Layer 2 of a small transformer language model trained on English Wikipedia (9 layers, counted from 0, width 64).
A neuron's activation on a vector x is squared ReLU(weights . x), where the dot is the dot product.
The model reads these tokens: " This" " also" " s" "aw" " them" " trans" "ition" " from" " College" " Division" "/" "D" "ivision" " II" " to" " Division" " I" "/" "D" "ivision" " I" "-A" ".\n\n" "In" " " "1" "9" "8" "2" ","

The vector x that enters this layer's MLP at each token. A number n stands for n times 0.0058.
0 " This": 73 173 -159 41 33 -344 48 -82 -150 -164 37 121 -136 -74 -18 42 -123 -104 -232 132 -64 -239 -41 274 228 -69 51 -212 56 -55 211 21 143 -21 57 0 106 58 18 -97 156 410 -125 80 -6 -157 -29 -103 -12 203 -36 -41 11 3 -36 72 66 373 85 -25 -102 -174 -254 -31
1 " also": -119 130 -89 155 309 -119 54 -45 87 113 139 172 -191 7 40 -94 -80 -41 -43 -94 -157 -197 -91 -1 139 -8 -27 -185 -16 -113 191 -47 193 96 -31 79 47 3 112 -199 235 372 -14 151 61 -21 -111 8 -28 43 -138 66 -5 -98 -240 -11 -28 242 25 -167 -344 -90 -184 21
2 " s": -8 -22 -150 21 42 -20 -8 138 -59 104 -130 -6 -112 156 303 55 61 -159 -174 96 -28 -66 -64 92 192 73 101 -191 -6 -22 143 51 348 -15 -30 119 -123 -306 -50 -206 222 110 -223 -232 102 -41 273 -20 -111 214 -157 43 172 -255 -81 45 27 263 -9 -103 -238 -112 -90 56
3 "aw": 50 168 -184 107 -104 -471 -128 166 -31 -50 -11 -288 -147 -156 261 -27 79 -92 -121 -94 -118 -162 -40 65 5 100 -142 -158 -115 -79 113 66 338 194 -64 -11 -136 -22 -19 -118 -74 216 -208 -27 -27 -95 121 -4 -49 157 15 175 161 28 96 222 16 275 238 1 84 -51 -82 -37
4 " them": 65 122 -87 150 145 -328 25 33 -78 50 12 -77 -190 -33 47 -92 -114 -51 -269 365 -224 -36 37 97 2 19 11 -354 -145 42 229 88 443 13 -43 -127 -56 -58 -74 -167 167 236 -116 102 117 -90 21 -106 47 10 -119 -64 256 -122 -1 -104 39 195 111 -71 -36 -68 -53 128
5 " trans": 105 63 -93 163 -116 11 -102 34 115 17 30 -128 -37 -13 165 -57 -142 -205 -213 33 -214 -54 -214 -69 244 164 -13 -235 -45 -20 60 42 355 114 32 143 163 9 -180 -177 -40 258 -175 -72 67 -117 294 -56 -51 210 -118 -40 145 -150 23 231 94 123 161 -204 -51 -56 -202 -30
6 "ition": -152 102 -179 99 189 -159 29 22 130 61 154 6 -144 -25 0 -90 -226 63 -234 183 -264 -68 -97 59 397 60 117 -330 -19 -36 -64 164 174 -8 44 -49 -65 213 194 -18 154 220 79 99 -127 -98 75 -182 -49 124 -119 -49 69 -99 -176 236 -44 59 118 -114 58 -157 -130 -191
7 " from": -197 42 -202 36 167 -22 39 -108 18 57 120 329 -70 27 127 -104 -37 -80 -61 -78 -91 -158 -168 131 75 259 -46 -174 -262 199 331 13 299 184 -106 72 48 -110 45 -189 5 349 -134 -26 40 -187 68 181 -198 -105 -69 7 65 -142 -79 77 16 56 148 -111 -173 22 -150 -30
8 " College": -71 -45 -251 101 -40 -14 24 -62 -53 -20 108 -183 -174 -152 74 -68 -144 61 -71 56 -205 -130 72 40 254 267 9 -50 12 212 154 142 332 41 -31 176 -117 158 83 -81 137 295 -75 86 184 -216 -152 -191 38 -13 55 -100 -55 -356 -39 209 -8 76 112 -95 -223 -137 5 -128
9 " Division": -1 13 -171 164 -138 -37 -156 38 58 17 84 -207 -97 -135 -42 -108 -246 -29 -270 66 -184 -152 -42 119 201 183 -17 -291 -54 38 -15 225 311 73 43 -15 -63 86 70 -31 125 363 50 0 -117 -126 118 -68 72 115 43 40 -44 -236 -88 281 -15 341 20 -74 -73 -37 -96 -65
10 "/": -17 83 -206 58 34 -151 35 41 84 34 -68 -274 -106 152 241 69 -8 -114 -33 -44 -259 -194 -118 171 312 177 -183 -172 116 -87 294 -109 212 12 4 -17 103 -94 -105 -50 135 313 -7 187 37 -43 70 203 -150 -17 117 12 130 -264 -14 -2 -111 -61 52 2 -60 -311 -245 12
11 "D": -193 28 -172 74 -27 109 -72 66 52 194 -216 -229 -256 0 172 -141 91 -46 -77 56 -249 -307 8 65 47 85 -61 -233 81 114 236 8 -69 64 -15 -127 -70 71 224 -130 203 274 -110 18 -52 61 180 83 -256 276 -11 -40 30 -190 -94 186 45 164 -31 -138 57 -143 1 188
12 "ivision": -67 18 -143 184 111 -182 -150 72 106 1 134 -177 -198 -153 -55 -41 -303 25 -189 187 -151 -55 -24 148 218 201 -112 -209 6 -42 -32 126 222 129 32 36 -32 158 22 -39 180 368 -13 41 -135 -26 130 -192 21 57 -36 -47 131 -143 -131 271 -71 163 75 -114 -121 -136 -68 -39
13 " II": 2 -47 -113 271 -54 -103 -32 38 -93 -81 -231 -186 95 72 120 9 33 -41 -212 12 -170 -399 164 103 225 176 11 -169 -8 62 203 30 65 46 21 22 -144 -100 190 -130 -41 356 -112 2 -63 -201 165 -21 141 -33 67 -65 -164 -219 -84 123 23 244 165 -82 -41 28 4 -66
14 " to": -119 6 -227 -23 239 -89 119 -12 87 -34 75 326 -195 -19 41 -110 -9 -105 61 -173 -93 -195 -31 239 1 201 80 -185 -138 126 237 13 287 171 -78 190 -45 -93 -65 -191 39 308 -95 195 -79 -46 16 42 -144 -4 -10 46 183 -312 -195 -68 88 -47 96 -95 -155 102 -245 -14
15 " Division": -23 31 -211 155 -162 -38 -186 -8 40 55 131 -244 -103 -110 -18 -135 -229 5 -251 20 -152 -140 -10 178 179 190 -9 -297 -48 -26 -49 203 319 72 51 6 -34 78 27 -40 118 331 68 10 -143 -113 113 -96 60 141 12 43 -77 -246 -75 291 -1 348 68 -81 -45 8 -80 -37
16 " I": 67 88 -144 175 64 -69 46 1 -122 -107 -160 -133 -100 118 179 97 64 -172 -137 -235 -237 -445 80 185 295 86 84 -27 49 133 215 -143 -32 66 -17 152 -117 -153 63 -211 -23 279 -204 -59 -66 -170 90 -30 -24 65 64 -30 -47 -208 41 104 179 237 113 -71 -79 29 -83 79
17 "/": 9 161 -272 28 -99 -188 -26 -50 164 66 -26 -224 -137 132 295 47 58 -61 -25 -14 -102 -239 -106 201 234 164 -182 -130 167 -190 305 -130 219 19 -9 22 82 -116 -163 -130 144 282 -14 223 -40 -47 20 192 -143 -1 43 33 99 -283 22 -16 -98 -40 55 13 15 -243 -203 74
18 "D": -197 18 -166 68 -37 89 -73 62 51 192 -209 -253 -259 8 170 -131 104 -43 -72 58 -215 -286 17 56 48 62 -56 -228 121 96 248 -8 -66 59 -20 -116 -65 60 228 -138 209 267 -108 31 -73 50 172 92 -268 286 -23 -37 25 -201 -106 178 54 186 -23 -135 66 -140 6 185
19 "ivision": -77 13 -139 183 104 -194 -148 76 98 0 137 -187 -199 -155 -51 -31 -307 21 -185 197 -130 -42 -21 141 222 190 -108 -200 36 -35 -33 124 228 131 30 44 -35 159 16 -38 181 356 -7 58 -142 -30 123 -188 8 52 -40 -48 128 -159 -146 274 -68 166 82 -113 -124 -139 -70 -39
20 " I": 66 104 -151 163 39 -78 41 -3 -125 -97 -151 -128 -109 119 175 100 83 -174 -141 -214 -220 -456 83 183 285 88 89 -19 38 126 224 -150 -33 69 -7 158 -127 -154 49 -231 -21 282 -187 -64 -68 -171 89 -28 -15 64 56 -28 -43 -223 40 95 179 243 99 -74 -67 41 -82 99
21 "-A": -8 76 -336 133 -138 -174 -15 -72 104 -130 -69 -174 -137 58 259 112 62 -116 15 -69 8 -174 91 4 258 87 -90 -299 104 -34 277 -15 96 46 24 134 -79 -34 -56 -298 120 296 -163 80 -65 -151 -29 38 -109 288 111 -72 -8 -40 147 85 70 148 -63 -66 6 -298 -46 60
22 ".\n\n": 28 213 -83 -65 -40 -115 76 -145 163 -34 -78 40 4 324 148 -104 -46 218 -94 -78 -48 -162 -61 330 88 204 165 -236 18 -89 277 -14 309 -20 -29 -54 24 14 -21 -16 52 288 -32 -76 -74 23 109 42 -43 -104 -56 -71 -10 -178 -59 140 -95 148 128 -229 -320 -269 -200 -29
23 "In": 1 34 -386 5 -199 87 112 -50 -178 53 68 47 -196 3 50 84 133 -89 -88 -75 -154 -316 -12 149 167 144 75 -222 -75 31 190 79 232 93 12 188 154 53 -52 -164 -71 230 -127 59 -100 -278 118 24 -189 183 23 33 129 -166 -25 196 -97 224 120 -81 11 -182 -253 126
24 " ": -160 93 -278 -132 127 180 -75 30 198 196 -171 25 38 111 252 78 -172 -87 -120 125 -216 -169 -79 235 -6 13 -31 -137 152 65 338 34 291 -107 59 -46 -315 -121 -48 -201 45 126 35 62 65 -12 36 7 -134 73 89 34 -15 -168 28 224 -118 221 54 -20 -61 -44 -391 27
25 "1": -13 -30 -313 -92 -132 66 -48 -20 35 146 -323 17 174 -80 156 -1 -43 -138 -210 1 -277 -178 -45 101 258 182 -61 -52 171 95 295 34 284 61 70 88 -86 -92 112 -108 -78 89 -28 252 17 45 -50 33 -140 57 -40 146 6 -117 -191 283 -122 186 146 -49 -193 0 -137 58
26 "9": -33 -49 -358 85 -262 -115 39 100 337 -22 -211 118 180 -48 -30 80 -62 -153 -211 122 -175 -255 -37 74 256 324 62 82 45 -18 204 146 149 160 49 -5 -165 51 183 -159 -68 95 -71 143 -125 29 -83 -54 -69 20 -33 24 96 -120 -146 229 95 191 -27 -92 -26 -186 -293 46
27 "8": -56 23 -331 91 -166 -161 81 21 168 113 -182 -15 144 126 73 20 -93 -29 -227 15 -119 -369 83 278 361 302 -54 23 4 36 243 144 110 155 125 4 -251 -40 205 -31 -60 23 -70 230 -88 -35 -27 -68 -91 7 -99 -34 0 -64 -141 158 47 63 137 -63 -89 -194 -269 -12
28 "2": -119 89 -280 74 41 -57 107 -106 103 345 -96 -237 180 10 177 242 -102 27 -352 -125 -150 -179 -20 126 205 273 -56 -32 22 115 176 144 121 149 87 68 -228 22 105 -25 40 106 -122 92 -32 -95 58 -166 -25 -45 30 -48 69 -22 -231 90 -25 128 43 -78 -261 -183 -118 -9
29 ",": -197 13 -41 54 230 -64 40 -182 65 77 52 147 -92 -38 252 -93 121 -33 -138 171 -138 -357 -62 193 105 255 41 39 -14 -45 333 12 252 145 -157 -38 18 -180 142 -118 -70 305 -4 93 -134 46 -93 -103 -92 80 100 -7 5 -196 -166 129 -22 128 -18 -37 -211 -299 -193 -144

Each question shows the input weights of one neuron of the MLP. A number n stands for n times 0.0021.

n41: -42 -102 -74 194 -174 18 90 -106 18 65 158 -18 -152 67 27 48 -98 90 -25 -134 -95 270 4 -56 -191 28 22 35 135 -124 129 15 53 8 -206 -73 -109 195 4 22 18 -109 171 -116 -35 4 -64 78 106 47 -34 -117 -7 127 121 64 45 -27 52 -128 -42 -26 38 -164
On which two tokens does it fire most, strongest first? 8 " College", 22 ".\n\n"

n254: -33 -25 -90 120 -32 -38 -129 46 22 -3 -7 25 -64 138 -207 149 -11 -72 -79 26 -132 -6 -9 100 -27 -170 -15 161 -86 -43 -107 60 163 190 -26 21 203 -173 -25 89 -161 -63 -28 -50 -138 8 11 65 77 147 110 59 -47 -88 1 121 -135 55 26 -28 57 -44 204 -207
On which token does it fire most? 15 " Division"

n42: -34 25 -38 54 181 4 -218 -131 50 -66 51 113 114 -64 -92 -41 92 13 39 -121 10 68 -62 161 75 -87 -45 57 48 -63 45 -34 46 2 -19 86 26 -156 -166 18 -26 34 -10 -30 -106 9 -110 -5 -20 161 205 84 -73 1 -78 -138 51 57 39 -96 120 -64 65 -219
On which token does it fire most, and how strongly? 29 ",", at about 3.6

n87: -10 -13 51 -4 36 119 -39 28 -49 -4 25 46 -83 -114 -4 74 191 -209 11 -50 195 182 101 47 77 -68 99 36 -194 8 -5 -241 67 -116 -3 -227 27 -164 119 24 185 12 35 118 96 -82 -96 112 -10 -55 -82 -81 35 46 191 8 -55 46 -5 -195 195 -8 25 23
On which token does it fire most? 4 " them"

n1: -55 -51 -201 98 252 -5 -48 111 -107 50 38 190 106 30 41 175 4 29 7 -240 20 -16 243 153 -116 -3 -37 62 7 -49 -170 -238 -161 -13 -98 20 130 -101 -79 -181 12 -65 -73 131 317 11 148 -84 -122 -6 -34 -209 -87 34 -32 106 106 -250 105 211 152 6 57 -121
On which two tokens does it fire most, strongest first? 14 " to", 16 " I"

n186: -108 -212 -41 -292 -18 8 58 59 -134 -59 82 -143 66 120 131 -213 92 86 126 -68 138 -60 32 22 -41 19 -92 -133 134 72 -140 -25 -178 45 -61 -19 78 -24 40 126 43 -137 120 39 -147 -62 -79 -47 59 77 -92 -45 91 -95 55 -70 -22 85 242 27 121 133 -37 234
On which two tokens does it fire most, strongest first? 18 "D", 11 "D"

n73: 105 -50 12 -19 -51 69 149 -66 42 118 -2 -70 -57 -131 -246 32 -16 -15 -71 85 165 54 58 -18 -22 36 59 -10 30 -17 83 -59 79 31 98 58 -59 31 -19 20 29 22 173 -216 -32 -153 145 5 28 9 -129 215 -159 -6 72 -81 169 27 -92 -137 7 -138 96 -149
On which token does it fire most, and how strongly? 9 " Division", at about 1.3

n230: 50 -163 -12 142 -155 211 -43 9 -12 4 12 37 127 242 70 -97 124 13 13 76 -27 -101 -28 -80 -188 -95 -35 -19 -149 3 -162 -47 -96 -90 101 35 81 191 2 -133 -43 123 22 69 -83 -114 95 -259 -27 -122 52 259 -107 43 175 49 -3 35 -129 11 -36 11 4 75
On which two tokens does it fire most, strongest first? 23 "In", 13 " II"

n3: -209 -250 -136 85 -104 -73 64 -7 -5 134 59 -13 46 -2 -17 -46 1 89 26 61 -190 6 46 59 -76 -136 162 99 -111 -117 -24 -147 -167 -42 166 122 168 66 -216 -78 -20 118 81 110 117 83 159 69 -8 28 50 119 -108 28 19 -96 -133 12 28 -262 162 33 12 132
On which token does it fire most, and how strongly? 23 "In", at about 1.5

n74: 95 159 77 12 -59 -22 7 -51 -132 -41 218 1 74 -110 58 42 64 -201 60 38 47 54 94 -30 -94 -128 81 -29 76 -273 148 -20 -21 -32 90 158 -37 -94 -20 21 127 -63 102 70 -203 -207 32 17 -205 -65 90 -71 -156 177 -10 84 -181 100 89 -105 50 42 80 -56
Its three highest activations, in order, are on tokens 0 " This", 21 "-A", 23 "In"

n133: 186 -203 68 -6 65 53 148 56 -2 -53 52 -33 -64 -16 -12 -42 -174 -51 -45 -40 -71 -35 43 -60 54 79 -25 -23 69 -72 80 103 -116 -31 130 101 -241 114 -48 63 57 -218 -20 -75 107 -94 22 -52 193 -196 -122 -142 109 16 182 -100 178 -48 -37 198 -145 55 55 195
On which token does it fire most? 8 " College"

n44: 117 143 127 86 -18 -54 2 -83 160 139 81 -40 -128 -52 -130 122 -127 -56 138 -190 -147 219 -33 87 -83 100 -95 -61 4 41 69 23 -65 -99 76 139 -79 -158 -22 184 -86 -51 -17 -76 -51 -12 5 39 130 97 218 -133 -92 -159 -103 -115 45 -126 25 -20 -21 -67 73 29
On which token does it fire most? 10 "/"

n220: -7 -122 107 47 -8 -45 192 -4 26 -77 70 -15 0 -91 -118 7 -70 -102 -15 30 -173 95 40 20 198 -115 -105 3 116 -111 113 1 38 -39 -170 65 106 -138 -98 123 51 53 109 -152 -188 -209 19 21 204 -16 167 -32 31 17 -39 -114 18 41 60 -54 -75 25 19 -86
On which token does it fire most, and how strongly? 0 " This", at about 2.8

n212: -36 211 47 112 -11 28 -15 -81 43 66 -59 -98 54 159 -146 -24 52 -170 -48 284 -185 21 -69 3 112 2 -26 -71 -218 144 -16 176 -135 -7 133 207 74 61 -7 15 10 -26 -76 -172 -45 -10 14 48 -50 -171 162 1 -26 23 -3 -20 -285 -13 -21 -90 100 6 150 35
Its three highest activations, in order, are on tokens 6 "ition", 13 " II", 9 " Division"

n238: -104 -159 126 -28 181 74 19 18 -56 50 -234 -52 -156 138 -20 38 -15 -181 -38 -214 148 -32 52 -89 -30 80 13 -139 80 -14 -73 116 95 -159 20 3 -107 27 -83 58 126 6 -82 -35 163 165 288 49 -7 241 -17 -178 -20 79 -14 24 26 -139 -78 64 48 -9 12 -19
On which token does it fire most? 2 " s"

n62: -116 252 -138 70 -188 83 -155 -243 -113 -81 -91 138 -59 75 112 32 -62 25 196 -63 -117 73 -50 7 -44 -10 -16 -8 158 31 -157 64 -46 183 -21 -8 121 -66 79 90 71 -124 164 254 49 -31 54 2 20 -106 -114 36 2 36 24 90 -58 -229 45 -2 -40 140 -72 -55
On which token does it fire most, and how strongly? 25 "1", at about 0.91

n179: -121 118 11 152 90 63 93 31 -241 166 -97 36 -200 -80 -43 -66 -114 15 -52 131 121 111 -70 -265 130 -47 -2 266 -5 -58 -52 138 -131 -69 -103 -6 33 -151 -97 -30 30 65 77 -171 -24 -155 -54 87 -72 -50 34 96 -39 112 -105 118 97 -143 97 17 38 -1 -3 13
On which token does it fire most? 6 "ition"

n102: -31 -131 310 -185 -70 205 54 -52 183 31 -67 -80 6 -74 116 -146 -200 4 19 45 92 -51 175 -119 33 150 -147 -118 144 -15 59 -71 64 -33 91 73 89 54 -143 122 -25 134 -15 -12 58 -105 169 -201 38 -66 3 -60 -119 167 -140 -94 164 -259 -170 -9 53 -51 -125 -21
On which token does it fire most? 5 " trans"

n26: 50 -65 -171 150 -94 67 -90 -112 -109 -21 -60 238 -74 -154 9 -60 134 42 67 176 36 -9 -64 15 -57 -16 -91 2 -46 -82 -163 51 107 28 165 -30 -204 251 -140 -125 176 -103 111 65 -49 -29 44 17 -128 -189 -59 -109 -186 129 5 19 -44 121 79 4 306 41 103 151
On which token does it fire most? 15 " Division"

n194: -37 22 85 -82 56 115 98 124 3 34 -87 -23 -157 279 -15 -61 63 -162 112 144 162 -91 94 -97 33 -68 75 -86 -145 -57 -65 -121 21 89 66 -48 135 172 -49 -52 5 -47 -62 -185 -205 -15 -70 60 -48 -86 15 -27 21 -29 -27 -69 8 219 -173 91 101 207 50 101
On which two tokens does it fire most, strongest first? 18 "D", 11 "D"

n80: -12 73 6 -82 -76 42 -180 23 10 -60 -44 99 -143 -74 -50 -79 -318 49 147 150 157 51 -62 56 -102 -100 -177 -9 167 14 -62 -64 -117 85 -21 258 -22 -99 198 117 -6 172 -66 142 101 -167 -30 -9 62 -111 10 111 52 -37 -12 -226 -301 58 90 -68 120 -72 157 169
On which token does it fire most? 19 "ivision"

n113: 71 -174 11 -33 54 79 -38 -42 96 -198 -35 271 93 15 21 -66 -25 87 -48 -108 -107 -3 78 11 -124 -11 138 95 2 -116 -15 165 36 -41 53 -35 -250 116 -21 99 -153 12 -63 201 106 -176 -160 54 -75 79 -48 48 -35 -94 163 38 86 68 20 3 -26 59 81 -242
On which token does it fire most, and how strongly? 26 "9", at about 1.7

n126: -42 5 76 -10 -32 47 62 138 -5 -64 -106 51 -151 129 -7 113 28 -86 111 -17 -53 -36 -69 139 -193 -43 90 193 -173 -22 69 77 -174 87 179 166 -52 123 17 112 -78 -25 -75 -118 -40 92 244 -80 -213 134 -84 109 -94 75 -38 -11 -60 103 -50 29 126 -37 -29 -220
On which token does it fire most? 11 "D"

n200: -127 -77 -49 -63 -90 18 -27 -32 -49 134 -127 -77 124 144 109 136 -26 -39 38 -115 44 -15 91 117 5 -198 -34 88 -22 -124 15 -186 95 -47 -131 -139 35 99 131 131 -70 1 6 190 113 0 -31 -41 102 -7 76 30 -56 -78 9 -15 -48 -12 -237 41 60 20 0 113
On which token does it fire most? 17 "/"

n198: 22 -22 -6 98 5 -21 -38 136 -173 -120 99 -37 57 -134 -84 -8 120 55 117 181 215 -176 -108 19 -118 10 44 93 60 -63 -17 -50 74 -183 -25 -120 7 175 88 81 -135 18 -336 134 -27 -194 -42 56 106 111 202 200 66 40 -85 -255 -82 41 98 -141 23 38 34 11
On which token does it fire most? 3 "aw"

n136: 70 212 7 -81 54 178 -222 150 -269 -51 242 -35 101 130 -12 -90 -138 -90 -49 92 79 -102 -21 -185 -103 109 44 -107 27 -8 -168 106 -164 66 59 96 109 77 124 73 -24 -17 -15 131 127 99 -25 -17 103 32 -36 -126 -82 -11 -99 33 108 15 -18 294 34 50 -226 -68
Its three highest activations, in order, are on tokens 15 " Division", 9 " Division", 6 "ition"

n251: -119 -104 -87 116 17 39 -11 165 -12 -54 127 -118 42 80 122 13 -67 -19 138 112 61 70 -49 111 111 -12 -100 127 17 -87 94 12 -273 -82 -99 -17 140 -89 -38 36 -206 -48 196 44 37 -87 51 16 -99 -59 16 32 128 -90 -21 37 55 -86 -154 -140 -76 55 161 -50
On which token does it fire most? 10 "/"

n2: -102 22 -88 57 -107 29 1 105 59 -28 -157 138 -90 -25 -184 63 -86 -66 50 -72 46 165 -209 -56 -86 -25 -52 132 60 -112 -2 -2 -92 -117 -99 -40 -17 124 73 -60 -27 -59 -17 53 -51 -28 -90 -113 -80 -26 -43 83 64 61 13 109 96 217 41 174 4 29 2 -6
On which token does it fire most? 26 "9"

n211: 140 -50 -98 -11 -38 78 -61 41 -34 47 -93 95 226 54 -21 -11 -126 126 206 31 17 -199 -254 -149 -157 22 -25 25 -93 79 29 91 87 -15 -176 116 -83 69 50 22 -81 120 246 74 70 38 137 58 29 -17 -150 -13 37 211 -97 -222 -116 -107 8 -69 39 109 -31 53
Its three highest activations, in order, are on tokens 7 " from", 14 " to", 25 "1"

n246: -39 55 -206 59 -106 39 11 41 -51 -154 -151 83 35 -24 39 -125 -137 167 179 364 23 -6 60 -135 8 -88 132 55 108 -4 -8 -13 -74 -122 -172 65 64 78 85 -1 -3 91 94 -49 -144 -134 -62 4 122 -243 -124 20 22 120 68 37 -136 13 -67 -81 110 -125 178 100
On which two tokens does it fire most, strongest first? 6 "ition", 26 "9"

n21: 22 156 21 -46 -157 10 -58 65 -53 -39 170 21 -65 -19 -179 83 26 -84 138 5 274 -53 -62 -97 114 54 -137 9 -11 -253 146 -110 -15 -21 -107 120 -56 103 8 -138 -6 -122 136 173 137 -144 37 32 20 7 -23 145 -160 -34 -28 29 34 -56 34 189 96 56 -57 -63
On which token does it fire most? 17 "/"

n55: 100 -4 72 -84 10 203 65 14 -54 -58 75 -52 61 -113 -101 70 -190 107 68 -26 -89 93 52 -158 21 -107 41 -91 90 87 3 -198 -106 -42 130 -37 44 -101 161 21 -245 261 90 -92 120 -64 48 -124 -114 -6 103 1 -173 -1 -200 -159 121 55 -28 61 -46 53 20 10
On which token does it fire most? 13 " II"

n86: 10 184 -213 155 9 -10 -84 74 -65 9 11 233 -222 224 124 93 -82 -251 -106 -46 -11 61 -31 63 -126 -117 66 74 82 43 -163 63 -23 -196 61 -3 146 -101 -212 41 -6 -49 -85 118 -72 -134 -49 102 -97 188 23 -39 -74 86 133 -78 88 -17 68 39 -45 42 74 5
Its three highest activations, in order, are on tokens 0 " This", 21 "-A", 23 "In"

n235: 259 -4 114 61 55 192 -45 -31 41 24 -99 -49 169 -167 -65 -164 -21 53 -74 66 61 -14 5 -196 -120 104 -117 213 100 13 32 -56 133 -220 104 -70 37 -9 45 -154 143 -6 27 4 103 -78 156 -12 -27 76 -165 -16 -124 216 -72 -146 -98 -64 225 -90 -54 68 -87 -106
On which token does it fire most? 5 " trans"

n188: 6 34 -82 162 -25 17 -124 -121 90 -290 3 95 -171 -71 105 -9 -84 27 -80 28 200 20 -70 16 54 -60 31 35 111 29 99 242 -106 -86 41 47 -247 -9 -62 -70 -86 78 -76 -58 126 137 27 1 -221 -48 -193 22 -52 -36 67 117 -236 -57 -137 176 160 151 220 -3
On which token does it fire most, and how strongly? 21 "-A", at about 1.6

n77: 0 88 -4 180 -179 -83 -74 -85 -102 21 100 114 -7 -85 -23 111 32 -103 -83 44 311 1 249 -132 -52 -192 58 52 73 -16 130 52 -36 50 -100 132 -16 -101 33 -79 -5 -131 46 -99 -143 24 127 344 38 106 55 -87 107 -203 -23 3 -125 -70 -3 -21 24 49 20 85
On which token does it fire most, and how strongly? 21 "-A", at about 1

n30: 30 -152 -19 -156 -4 136 -188 49 -267 79 -20 65 17 -14 93 22 -16 57 9 -44 -12 -11 -94 -208 -17 40 -18 60 152 81 -48 103 136 -190 -38 -45 32 -151 4 76 96 15 -94 -51 16 -63 -80 -59 -1 -28 76 70 -35 71 -30 108 -98 101 110 65 34 62 25 -152
On which token does it fire most? 25 "1"

n45: 118 -73 131 -3 -6 53 -50 -77 -2 -112 -133 -29 -3 -296 151 -50 -129 20 -98 -180 124 29 46 28 164 -15 154 -15 115 13 -103 -9 65 29 134 133 75 -16 -16 -31 18 244 26 -57 16 119 6 -28 -87 -54 -43 76 -153 -8 -28 -302 -35 -145 -35 -47 80 108 75 81
On which token does it fire most, and how strongly? 16 " I", at about 0.32

n127: -173 10 -88 -123 -18 90 245 -144 -178 -52 23 224 145 -7 19 -173 -29 31 202 6 -60 32 36 30 -123 -59 -21 85 114 -65 -69 141 -156 -105 -188 72 -86 114 32 -42 104 43 107 -35 181 -61 29 -72 -230 168 93 -29 -3 -93 -117 -63 -82 -121 28 -54 -128 -33 149 235
Its three highest activations, in order, are on tokens 14 " to", 11 "D", 18 "D"

n171: -67 -43 57 24 197 52 -124 -109 17 16 -135 91 14 -44 -22 -272 -30 95 70 -129 -115 48 -54 31 93 17 29 -11 53 259 -135 -99 -10 18 177 -202 207 24 -186 111 104 -60 -83 42 121 -99 -47 -135 108 -14 202 -161 -102 -59 -112 138 -13 -69 -67 256 69 -113 -143 -113
On which two tokens does it fire most, strongest first? 8 " College", 6 "ition"